Layer 7 of a small transformer language model trained on English Wikipedia (10 layers, counted from 0, width 128). Numbers have three digits each and are written without spaces.
A neuron's activation on a vector x is GELU(weights . x + bias), where the dot is the dot product.

Input weights of the MLP neurons that the questions are about. A number n stands for (n - 500) times 0.00053.
n33 (bias -0.087): 511515422661507660408361455421518430467408749657399311727456547552522301187605425269503357403705522596361507485500504555409442585468588446537306280467433349356455653709511394624767372416626530719493459560394609654421589504559457353476605275289583562597645711556590526338383451349385528471574681547327414738566436504246530515402611493391390317671507228597525414470541374398725540496411
n42 (bias -0.075): 473630366518438536390707475522658418441468419609375299312419451662514427533493462476594450642831444429390614299427760507653556365584486503511780336368332507306647785580389556596453634459479372550419561449447525564325507353487562642448458467407510450448432560476621705533511395442487247532461550598375472626504482698514493345376314402679708514240325376619466524435449483553177700536510
n45 (bias -0.062): 395683542556353580592503673362391467614282399539684402392451506478605500298540465617316589340597362348379533507542433596486421629523608529570380695344618682357390389324447434519357500427597436314419664645526608622350639572588535662617451456314445457645436615660333477564428544358766414454394619357484587517533624468431436630446397552428534566402364418651574378574634629392569425578545
n79 (bias -0.100): 396609423432558641604431367687337351315476561547410525419587516568286425371390481539692400341439536512612528654609528369586243300543568677703504543351496584689387512314556508308573541393210352540563553529765471265407235350640400463507469553689849799636573346614406427578591541373613700468640420622414407516472658387464476609632766274623566504555625336362384586533687566646352255251268
n81 (bias -0.092): 602337394553487433383503597362500251477328522510513561500490367466412402603698532412388477680477339447503440500759406475405385533354395253433313516334557440473493389435513572560473632449547544470474440605562466269432354474283375300298493631646386573629554609450477467388536662574506478619464560650584487463510618574586768467449643441523262579516653252470378539672466664598699523632423
n87 (bias -0.035): 454321430466513404507667476639669435456274555422386584559337426328449557362618391544510405510510615507437229462547667612321405490728578547594690346414428695342545583506524677352434573526476584393294358549544538517392754443354592559425601517476537534673334506568517517640601222437563457534401449520413490638520497356497652497089541754398504565314593633403447383531663533446521412521440
n104 (bias -0.140): 579590616504384496469790485431518628467560525626555515219642332738359330632496562592362620482398678575453594489412359581538533234485638680447352313549327368577432272339376533529353496575598197402633371469474485448396586397479229431640599466455368657540667398557533625523656371680298442571339504537698402640752397394522606576427598363541496504470349156519297529630530602396515433703409
n175 (bias -0.114): 500405440493409577470652397437644580283551217539461306605612578335532614459482324244548511606694439605402591456585500486679543522532713504540548432391545271507518710399580550378493633365445333544618485411690381381342253475407479544424308393336411551747665466559440515515471813352623563265496402668532592496446423575681434482716325486791641450439391366687486369385426606443431579678437
n206 (bias -0.098): 657358276492685395305858423565481404492400515524563274431417707508425374558622380398594416554722468320454524678422415556459615448422333661565573183540458484245246545299476579442315362462222410379756492459634516329422212287470705496562567634741614456675492462504403662394334772688314388608548392598465341661694346586676536609615464314350434397441428635528651578378524434385496382431454
n219 (bias -0.101): 478437419523522363571693343600232397370356417549618387267237637525485627480596603322692560511385496489453542603489404670449530500367380489369324311348547504555267692482774534627634554482695655187548496461369473534574227466475558291386589619242437541515492411460452481562511650674580682572307363541511269542493592593621615335535534451612597470545835662561570607272377382444716534527295
n239 (bias -0.113): 374604454524618372348508520347538404726437470602531622287366430489590570504295619531384409504484696540236492340461492815467292337516590624556424477484405484667608452286297873405237431352512520484523688294555545615526595598504370702554671448568675571531612653296361544678665496302406576472619575219321431396241440415172652576765336457606577457351456618304370573435552589641571438621535
n284 (bias -0.094): 641534677512677545470695582475421484268549767637436630363763536535274372496612370640527602314327726557425316352357334374513520643257528640417681360582461525466808521329422512512619562531471671652733529346681658402704488412442291433407468898537360626401549554434357228454669351554384500537382398596696512669306430444769314537391455673246663520456619378306559571583409508524573448421693
n301 (bias -0.099): 541476800569474480428603453662203531412566695584686532291589485261554321311516399485489527511602723135493523465481256478392592605473562671539288321344601418596477704493714496519348381244625572352443586476496560423414578401493624429454607567418698504383437340581440465512512492492507388740488589427618508496335547276415201645628281657496289569519625593170402610385354708558523427322391
n347 (bias -0.061): 374431710422414593439597381380586341552500409481529645661412519397516390476557497542500667490454523493421477613445607445399591704545285439590314664602421609608722330543536399702285688607275453546584527748497547467345520532466573325740426580408558628494490500578433420349448614406518611470401273383455423497503477510526510447622467461350540650578391392447420356695493666507743338473595
n412 (bias -0.065): 614463442413577680529589512536350392258429553402391488367583442500563566566315538648380536619564461444607369432597556504480480385279500621387476512552511484329408267733528886542616734394676642352484436451331224571364635563447362500417309383265687840527512548712384340309610488285642405508413564348656604736351444422738576396504684190602492697402540575665473396617198608559690570561439
n422 (bias -0.087): 441517640685265384560643371563668496382554708402524551345397536691316618500634576492578282600300336583321579279440253539555586318496340707554517464384456554738604287481272520540625563579496432492524350567692977418462182679480600403289472747554771521552796690370408667530455521517659278694426359191415368362410588403549584563445650427275551414484483467558440500500337564304389549390392
n431 (bias -0.091): 723522625513550496362697366339438465458667341576513557550598563386581293504417587765367457279361589560624556587458382452588470375311445530513426340573360733447569844404379607492652653586582474695373696299466526089504474733402637364813264819509395607688570573455613591417542435777618364500526844339428392457645059592161539530244699356542694658504414389496521379653469588555530475482587
n470 (bias -0.099): 468437605429608443325508761260384500430478635570379631230426566500300393430511547573560537762451504174319305421624492521458678534555496636447379823368550399527379530493594615741334420453564469353485750447292492433559515541543442462551448443590618455573200426500252542653619603527541468474395350511566267421626618394470754663608530489485596627589447388508533434328416449274672755634681
n491 (bias -0.085): 547342510574398369482597457532640652269279480622638355625465558533406434533446405341517405500607497412229648688510378536594559651534514314593457566436517768460461468539518399632472690779369399291587593464664579514474387608553537256554445511500597395459682708383514582500406704550568314553412528493403442344615461689395717621200582410483536636302504377464435325428471305479665521414585
n496 (bias -0.135): 662794271396492698517631597581387504673600530294461554554392649413623654554390690359466220449549373420361757585437447541562425556194667535427447417403635492298456732646613500450411475274286262270547500492774529280649315619466562254485626419496626552574581718798488524566639618627742438496392375330555360472480492559340451593455367607583257612361476700257484367320480559369396441500558
n605 (bias -0.079): 433388446397461481412621410526389247242485542569608477521540475321427260439598317551420260575515423593511493444496556805439646556724397631556534409489415511675373695390277702429425459479724382243635605560537443758414515555440429568679551406660547640464493590423612448576387466742530674574563311547551608672266568391323582459466321537588329610558530419627324471628583803387263515440486
n607 (bias -0.039): 418460518638600579817542770683460411358380578391617646412522478348537339572615326407420582353312403569436371357460436651380703759435522478375525488494509405461487657424421475633665567602532484551435526648434564522515648488440631606649323513478710607475564467434503293442488635400621518563525566481512451449550452472598494643451376594297574538460351453490439592638599454522560404510601
n617 (bias -0.091): 426807646370696598504371447641445529328561519613408350527435432662367192373388267281692439441508641414469582500560587679249440423639540520401800648439473439529447566439435569578676376403479700848500290554520254415440443881485512442437424285533516123496368630729686508383548351471653625532492529616424551414456715675528661348533340428432542573404365390529745536637455559343642705263401
n745 (bias -0.090): 294424400279873435445410222349463592590584533704552622610629717525568436857473559455435470489600496561415236531582527568555455519541287549771508605462669596299400391525431462596539586449635394589673481547545598592450600511467345477660500632634616618500310450274303581523591469430364478443297504395496392612625415773351217531233450481379461595474400473485511522274387563515634783770481
n789 (bias -0.094): 490533716521594514489706599404338349418416434500602464540791735546531620616592486493464691303405528458379591412636649490507483493370507449638306397444419444331423652487423476359539528247634146528407422603351639601396542645702483372414418362815582573568327539669361260371531585561551460594514448321637558475524475483190458546593440497493625503390598451610371432564613435579483411482530
n790 (bias -0.096): 587466552610306463492567624737500529552516430699264361476744696519317581525296401371596512408529492233417533268316242362420670389524427673313852629599603451407525400462393773957463325351388307603698691663354513414561389524473389592702629600447524696365629616520560566814334512429301382418311484415331560446216521420291658504601492484504601577379611504546496376600454592504574476521683
n805 (bias -0.074): 579397356711492437382420512504371453280484425523435427526652350437589457419608466492330480531548590579439512520600484375722309555535480392715675434607398425553393727354421539538512456399500621741488548472831291480584441407701466295432639576583400453584568670717370286412780320355367594398413583620731218456321185558504428532395548807508746523325255555456584760480703538263696469504568
n807 (bias -0.053): 570379556657441550440771449625433589432523566409670635674688572518584477704520399557544469343422416635266527570571461561132569504345760610664492406639645260492473477651430355289752633430500508686648418158408453488411465397478563524598231508496455558436609757669447492543546390311408685612411257428413433387481527470411664558480725378652607531352794392356373631417613312652415454571582
n867 (bias -0.128): 727578375219504354668860567618520546378687461426435636336521646520533520539546536516426413653492558608344433592557508648257447542659479512433638598792216371457617681392638471580701356508437206559390441420488351732535400594465849394602549403571353235528370613784354475390545686581629264583375500525439452450496293561724639382308433266636500269475341339563367221644597633484421688360307
n885 (bias -0.102): 702366349744417559601345335496621351599407670362652468522601477644404462214583436515485302266362600496462621315576611442284535527386450645224555412641519410448492713449555353567645730351622703304396716536589416516327465377386474560535320682637492469428535540470504630452246468369443421675305636554366334677504417633558677288572594462565819469554414302646293617401417261404613343576557
n886 (bias -0.114): 387657445447653373538711516517492337480593376600599650352601683689391392458764291512557597587557444398386594438552649618558669077520286656323401512647449337425418599481496528602361570457398342541624660633468346549572235933515374284437576690349540419532512718396441590296303554612470398395516052364576520369480438587719607426366357404436425524412406476578819441210636456500476504566445
n963 (bias -0.073): 437838374691526454313437601582437392477366427451677224474576549584443296301637493474612446593578317758418743376312477572393355311387515647426496564596226542508438449382651473629345664438473311597405609829447669278443512618478326567658511473438440611429551428343586453445587586634521452458311346716568631671466555605454356523642361785405587439553454523605630478516668455648608671174351

Each question shows a token from some text and the vector x that enters the MLP there. A number n stands for (n - 500) times 0.015.

" T": 357648592523379635547501516663579408708424506524463541642580332396453411443558725608312458603419477460539542442539415405474509420555556487322596576586524478558454428548437667373455479618474427368391359359378543606693616247570580501297489644422444549518413423618687626425437291542337626509521516469564553518554458432448462681542636482542480294555573407445508490581571472508538516397605
The two highest activations, in order: n104, n87

"g": 388510581516392395623457540622415528444399560573398505487484401429560567593510631671404399479351559381657615534505598434383504454478530429547550557475452589625523617627568328236410633630471541587243289586447380739588455464658679443382617417695554440623440291323622536401434555423412679397653520552407499498439510612505512593486486513583497476589359429499501551563335508460567474391491
Which neuron lights up most? n79

"a": 314535553556464549453354482508601372462613470456430426720526527371597501564553603668242509529414589638543527519546347371476436557534492326498639601580464448381420497584391359283575352535474453433488452382412494594682686576707584559397326593410257688667553402288610390482363646457525517574471525446518631432491555541485508612543507411557594445601546377555610484668539450561436496388579
Which neuron fires most, and how strongly? n431, at about 1.2

"ah": 320508642409570467625507544499449481464495419379505424531508439504626544543543510688465447489449421527578577433380440513434495579561524304461654654479490486311393497597411515304497508708463455548347437569526421565771653477694769563442522496399339589569578310447672648502282590462491604556498436522611568406475449649533571560474399430463521397621266385544504479660555510526457296338640
Which neuron lights up most? n607

"an": 315398544516481424460495479467568445431568451468434303651535438334593585559555536512291522432421560603597615441434365341318438526659542404444594664575507601399536409685445392373358482609532431482414441469392469507606558502767688415372422505485511710612696417411524518535254623392507751578514494506485636594580469524443494591582503512375419445656556465522536598565377438517493435472729
Which neuron lights up most? n347

"uc": 326502537410378481566469432442550548518570559447486542605549463396463556417496773533514552587491563594541450390500389512546481374502596666422542828451533477634660394667453467323510568694448539648416572476607439472849435301551493435512462637406401364523357312254525546407417546606308492581727433614538616450450640632496518470371469409436429464509497394416655588550514375401536436503481
The two highest activations, in order: n284, n422

"\n\n": 449694493495481585548430574567471366388653518351498376596601386400580435515602731478391484617495686565430372475511478402494545336492439469433480591530689538631384442755481579526482495597475370268505349468522444613608697448563570576492275526396561452477543501451547658443313433457457622489505626587576551434500501423572545534658373459469419436654548455394639513517521446548544336482390
Which neuron lights up most? n412

" sp": 465480585642516455613546600597509509517445610470509490563362434521530542487568654605612528542601672541414547547373294343475612386520445390479445469503486470566666366561464547409539398557569404367629555533412331590786570266508626538390465642539406450732596366252534482488239396522343590460541613539533464506623566551490509470706412597355447454381468444382532456572551511416418381397661
Which neuron lights up most? n284

" S": 394566491553504569361443589563474435666513543570426454621520492257503594479496691498488424564587512434516522568502386529457435318536571491319436715554494652583402413520472478324636603569433517314450500414486442532628671139555643443225328580446414544507490522531563576499412406436176556579623505554520531585635475567441398495558502482628556356526560515592514494635644459497579399563490
Which neuron lights up most? n885

"ar": 308494544380557582569582405511585573408441591431374426514560522461684615566614689507293614431482507679618514516489334435455511466520505504470559646586549544480418484680381300403538406746509426343405529486324514587722515496594584442380520480512291597654455374375464418575295647619406461527471537528423605485341583546520420572442436388501413373720461522684630488580365505506475409552579
Which neuron lights up most? n867

"Y": 422437592464281631642492489615504455617561478457406484647518534667627362567495577544458474558565424441432469434475553403635430426543521436512530579590715443365451575614415394610414425721334399403340414399533510582658670319597609538295483428569490354680398499285599533651455470627448524604630468541534492327649482599401435524515421419449464519625523451489645650636503380509361343476500
Which neuron lights up most? n42

"ed": 400557606516466380601401511366503493547504644457383555658509441456526477462508605397137536593542559481655584512501295470471389526591620542420439663574502709381458393549512722352479640502469526481564466485569402773769417543635569528459380536613363350586305333462594562385484528411331625579618518605552601297617482500413422488547474412479412556393606575456439540585383427498533436465540
The two highest activations, in order: n239, n81

"-": 318604542624449378529517586494568376572522481542393490650375539644587594550485648461290496651474686458533674634481533474532471441469540527409436758539437576510514405515428495311538499719483283381404564596498297442581517268576715564312446672468364454481432402449723567438306429449415485672559566554579597405474503545586391512574386577454313568515562406420467568440544345477653429515533
Which neuron fires most, and how strongly? n81, at about 0.19

"h": 262582687430451567516477566620610553520480530545448428547587444497572513474526706606444494427467532589469685508385435497472558343655407498487674636587651374456483364560428514311638429666470452499411414417455512487706539452438517605190565376488337564483493330324617532532252572623508531502541391510529558526539540432475436592616433450491394437597372454430701579743422563528497378316506
Which three neurons fire most, strongest first? n617, n422, n963

",": 259554485555501477667535659472649457638575502455438370478476349515493449528455656409382419577471679567682636531431492441575512492419525366633506517638534449415383361613450552415334605553672395387469438580493324478863590551635636455326368585355494416541597465401581530411402485485359517602397543485441564500595581511538502411259444564522500426601664533509592681594420367516556451421422
Which neuron fires most, and how strongly? n219, at about 0.39

" as": 315470648469506444569293513598589396514560598418568425572553440568598571553582710519432460490564540501574285512377410339434431381406428474575532565588534455659435474704502516429433727550586404390595388576546429543561527315542643498461219586467329429548596397471533566252461493553491533607542631478445593557504473409513567453620392494343510521483470487545603601612511459657425433444677
Which three neurons fire most, strongest first? n347, n885, n412

" P": 283607573574504580464333596701614386519592519549532432766652371142530491520581683610308525531496465524544443523500557594447552398522557470247470602598449528591428469474537600388435479623599352312439406453412434458724464315626549404332482663427383493577471360494625620435464363489392567428617596508574543493549456447506460583621450465602578459610562432452529515615589406516424437428497
Which neuron lights up most? n605

"l": 537527526599448572544376626427554394612406540450549328406433410409621554602515673458421639528639729535408591553522416414614409562585509442402479675580575478481626458531453530432345651653654314553578472500383400530684702369486652621350528465435293468664518246474466502448394454588403506360613598517433511313614503565668458395532429490415397524508509415466576528420514347539553488345472
Which neuron lights up most? n45

"L": 156582609559368552502586486614585420608547560377601412478501484509530489484521846298373595555592468540462531611494531512387433419525509343349355638551478548571399587547556513540509557458534567381493465497478456439814559310573725627260465528611403409546445391506373498453349438521450649628585421558606464450518495533396367424629509489613394479673494527519606552645566261460399499401489
Which neuron fires most, and how strongly? n219, at about 1.5

" W": 340519602469363523514451425786587485570451529559477521624490494465550443422565588498438440566550492474530526509429498457507533577645507405375529493528558512569428534837555458351436528490557490317338359421386438528692512314482717521326588461411643424594495357554513680410446471615399699454516578389485520523587670518496429617469390423700476371501523490311563394692466574519410403283600
Which three neurons fire most, strongest first? n301, n87, n496

"at": 385426578362455604569336430636631528507403509646314434470594467588705431479390685465307579564570558480558605518419569340401482430597580493386693624590532596466566386653459397365446521689477484541401386571373607503563588417692610379274653514591425432659396307432486543628388530458343701506542509346403522602528548543407483535501486474475520448563588511386586647538321335418529517417515
Which neuron lights up most? n617

"ary": 315454507374415555513480552563458590447560502350419392591422632414653524703609771491234458524442608620602445463491560320556501566598445458527463556622699500622499450625483496427227448702595349362448485602420511597675548469600590497329311481455400600656393383417602430534410542543317500551477680599391623329452547587481538523465561449469487368592409566513623415580469411519389477514505
Which neuron lights up most? n745

" July": 386465507319472494570444525451542437618488508402387399457466374402627582423571660618413615677591583575522489520439573542531541427522429464472523685525600470430421448685383442461431627744361437471508405389445441633630338421472628487461434566452348233584486536471634653733483522410434485498406537522698594275589620488574530467586526378637491398492503576508625720568526420506364432307569
Which three neurons fire most, strongest first? n42, n867, n886

" and": 298429552584483623623522515591457484554378540393543441707360516506658531627454640467407467538462612488561509617534365522473587424418605319674528502652459464493482448609505499306376529824625409269257522623432350486646402518659606586405300540382439502576608418421652534381322456398462545528507584532499661452579581437472451428507528469503422424504576583526669460562446440650544476339458
Which neuron fires most, and how strongly? n491, at about 0.66

"ex": 368496729322334483446404458509576568535609481355514572468411535599634499687409585458497642550421509396611613426429582379503530544604591616406599683580456446503566529817508397298421455561467456539430471522487524617631463437703555437238529518567561531562457358310461577400231474429360596587522482422478485380574611632558609586514522421599486353515513499267579616573463351490382379463567
The two highest activations, in order: n422, n807

" ": 420475565566339580650415541555583490496468623412536482680465478385588443459552518417550483559571562577483549435509538415491496485492538573441467520580579527459450569739365532392312531579427412394561438558539514579816381330443630502307443617473453312557473512462450753335383571444423725436427359469527823531513624523620522559554335438713465343497539491532622539545483288563395383389473
Which neuron lights up most? n175

"or": 322570701385364396481415625586622505609336566360421488534515579400626676266645625461453633499518467476448525564570568643526422408535552432387527751612626455552493450484391393644424478706525350364423505502464457427753588448761583586339417570559447497628462402489538590384365488538446482578405375490341679459471513547551468504348461560676402446466554370450547537373549489567542462541444
Which neuron lights up most? n45

" E": 402515600489313549565363378675604488742453488531361546603570499402595450628540731635442568646484427530568563425507468533395448552385466481263542470480602510588508537498520556445396672544483485253355431554464449661691469434483633614245467523447439538581547449468545635392345551510349658482485527485483619362647574455510407554517418330621423379547628434393533592651653378418469413371454
Which neuron lights up most? n81

" to": 262415555568474570674264650530545381531397566562594447631500485488616572481489587564411431581622351379602467540496434468490624391472484578672527495612567455568562419685415457515394531687709417465511380494437536657618402483489503584428259507409440467562390509540464548395362415300407671577440700542615496386548527396443459525492533459616353333546537589433572635559502448612551409421526
Which neuron lights up most? n807

"t": 580377559420344501667499540651540493564434626330248566613460561506528436448602609550423506514421522412584647554638572382595412475442558466403647689416523544533496512695496606475485510675338384443395289619423527402845578262558644464213409597508394340553482348383585513436377515470406725474473411601492470560547397380482445592471618591580428469518483435543622584524498507573479531509405
Which three neurons fire most, strongest first? n87, n81, n79

"elf": 250497614474482410672484542524607550466534624577326435547461480483605496387442456639409758541564429502681560381343589497519453517625499553482544824396606515425487420615407463316459429511449529485334492370475511505719542476722677605349480466486597550432492225235519436394522424237388445555448501494520546470707635607532435493490434423513565572684627394438491553452527501430546540489559
Which neuron fires most, and how strongly? n470, at about 0.74

" early": 367386546408410602553342555673416473599471535429344350550377563441632622431455701462240611531698483493535372608584610441593427503533434492616498700608604548586460471663550507516393690621604374426526418477397532435646504425448582632201216526393385474667454511409507442538472474390376569489455541544580561363491547409530549468545542464555441498600516505417557583620513433594608394461464
Which neuron lights up most? n412

" M": 484641567476391551526515440650574511566402575485396582596395384544621382637580601478433519567621526465574679472434568385547476522515519509376549594539532564462408498632537448323321532482436363270410379517500502592597478521741635410270656499504530521710485287568529670467352563493370635464367606347437556496598671533387448447560436405610491389564473620280464609551386512495528344369539
Which neuron fires most, and how strongly? n496, at about 2.4

"art": 234570460320394496610510430536622481666469565534470522549431459414633533509417568639441608567435603395712486602537493376517431497542484528444497677367528513560457633627357419482437516687524440534322469434439428510722382477375486491293348462663415494688515530263535416615531510544347661625588554510480573363665529400451394627563484589463486353519557376391733635541338429477615394502653
Which neuron fires most, and how strongly? n470, at about 0.18

" by": 418589548506457629577447528531619445544629583447572311609628458411483380539461728542320419634583571577643460426520302417418535335508475510463527696605627631392582359474380469300396375406521632440549277524528459541733452541519494760471409634416355393632394270390481580496561491405471631460563555482572583467458645549426486516512494494488501456424564466321641492620467483617450473454597
Which neuron fires most, and how strongly? n284, at about 0.45

" of": 315542658556456421552262625508481439552465574407538492583391495548743458695487500503451506581407559611532564416602609444590427576572496389480589539702632435498308412671385468364338480511621385384449343678594372568649462335635600436323309430455491661514492378404581478506488526456473631633543633551514651507563596485454557439422512441622448440440614495387484568535470323535593361373448
Which neuron fires most, and how strongly? n789, at about 0.52

" em": 351547511485460550572408767685628394624651578349477459592382419386549556436461732484567478523504454455532572594423516482686492446506537519540462695446633469588417450730455485394424556519522483415579532586367529539701484567682682599266427417601380499676533521388487573210369575501348633547416438375552467451570424497482492451496381462484562547595551497329625421384418375358514439491517
Which neuron lights up most? n496

"ister": 505437539462504452647496615470571514432521486324342403637325497354545487622550732433405465487349668505710483460502525347587606390448521371491484675610638528447554483635456435394363440599681389552392503559569433488603564362639660554489267661454424530560422252300524595568582453542370601674656583567472552363610590556509408494391541464406498412614675501402537458590437457457421432496570
Which neuron lights up most? n431

" (": 335585487420450474594406515540631426525519595429543477645537507550655397609433543507394478702600663508366494508506498479427679444492439335519450536506654465464343571697564543433409554626499418176516459597539292607739484358552613499285451590292469521476530353486504652408308457519520614519503469583454603399640514430584572584482386432624398377572533594365702441513541413484608352461559
Which three neurons fire most, strongest first? n886, n219, n491

"um": 391588512506500467514351582347590380465479631416413475661521453485429473587503728557615547484593617423796393337501366351575441417565558451493424635553619534457519449750461530509436469565483461608508521514475506633585585392604731651400435466424528490630541368302489433323420687600298609475546526501521582311589513498474477462566565495408419298574496393584714550635404306351379440520554
Which neuron lights up most? n33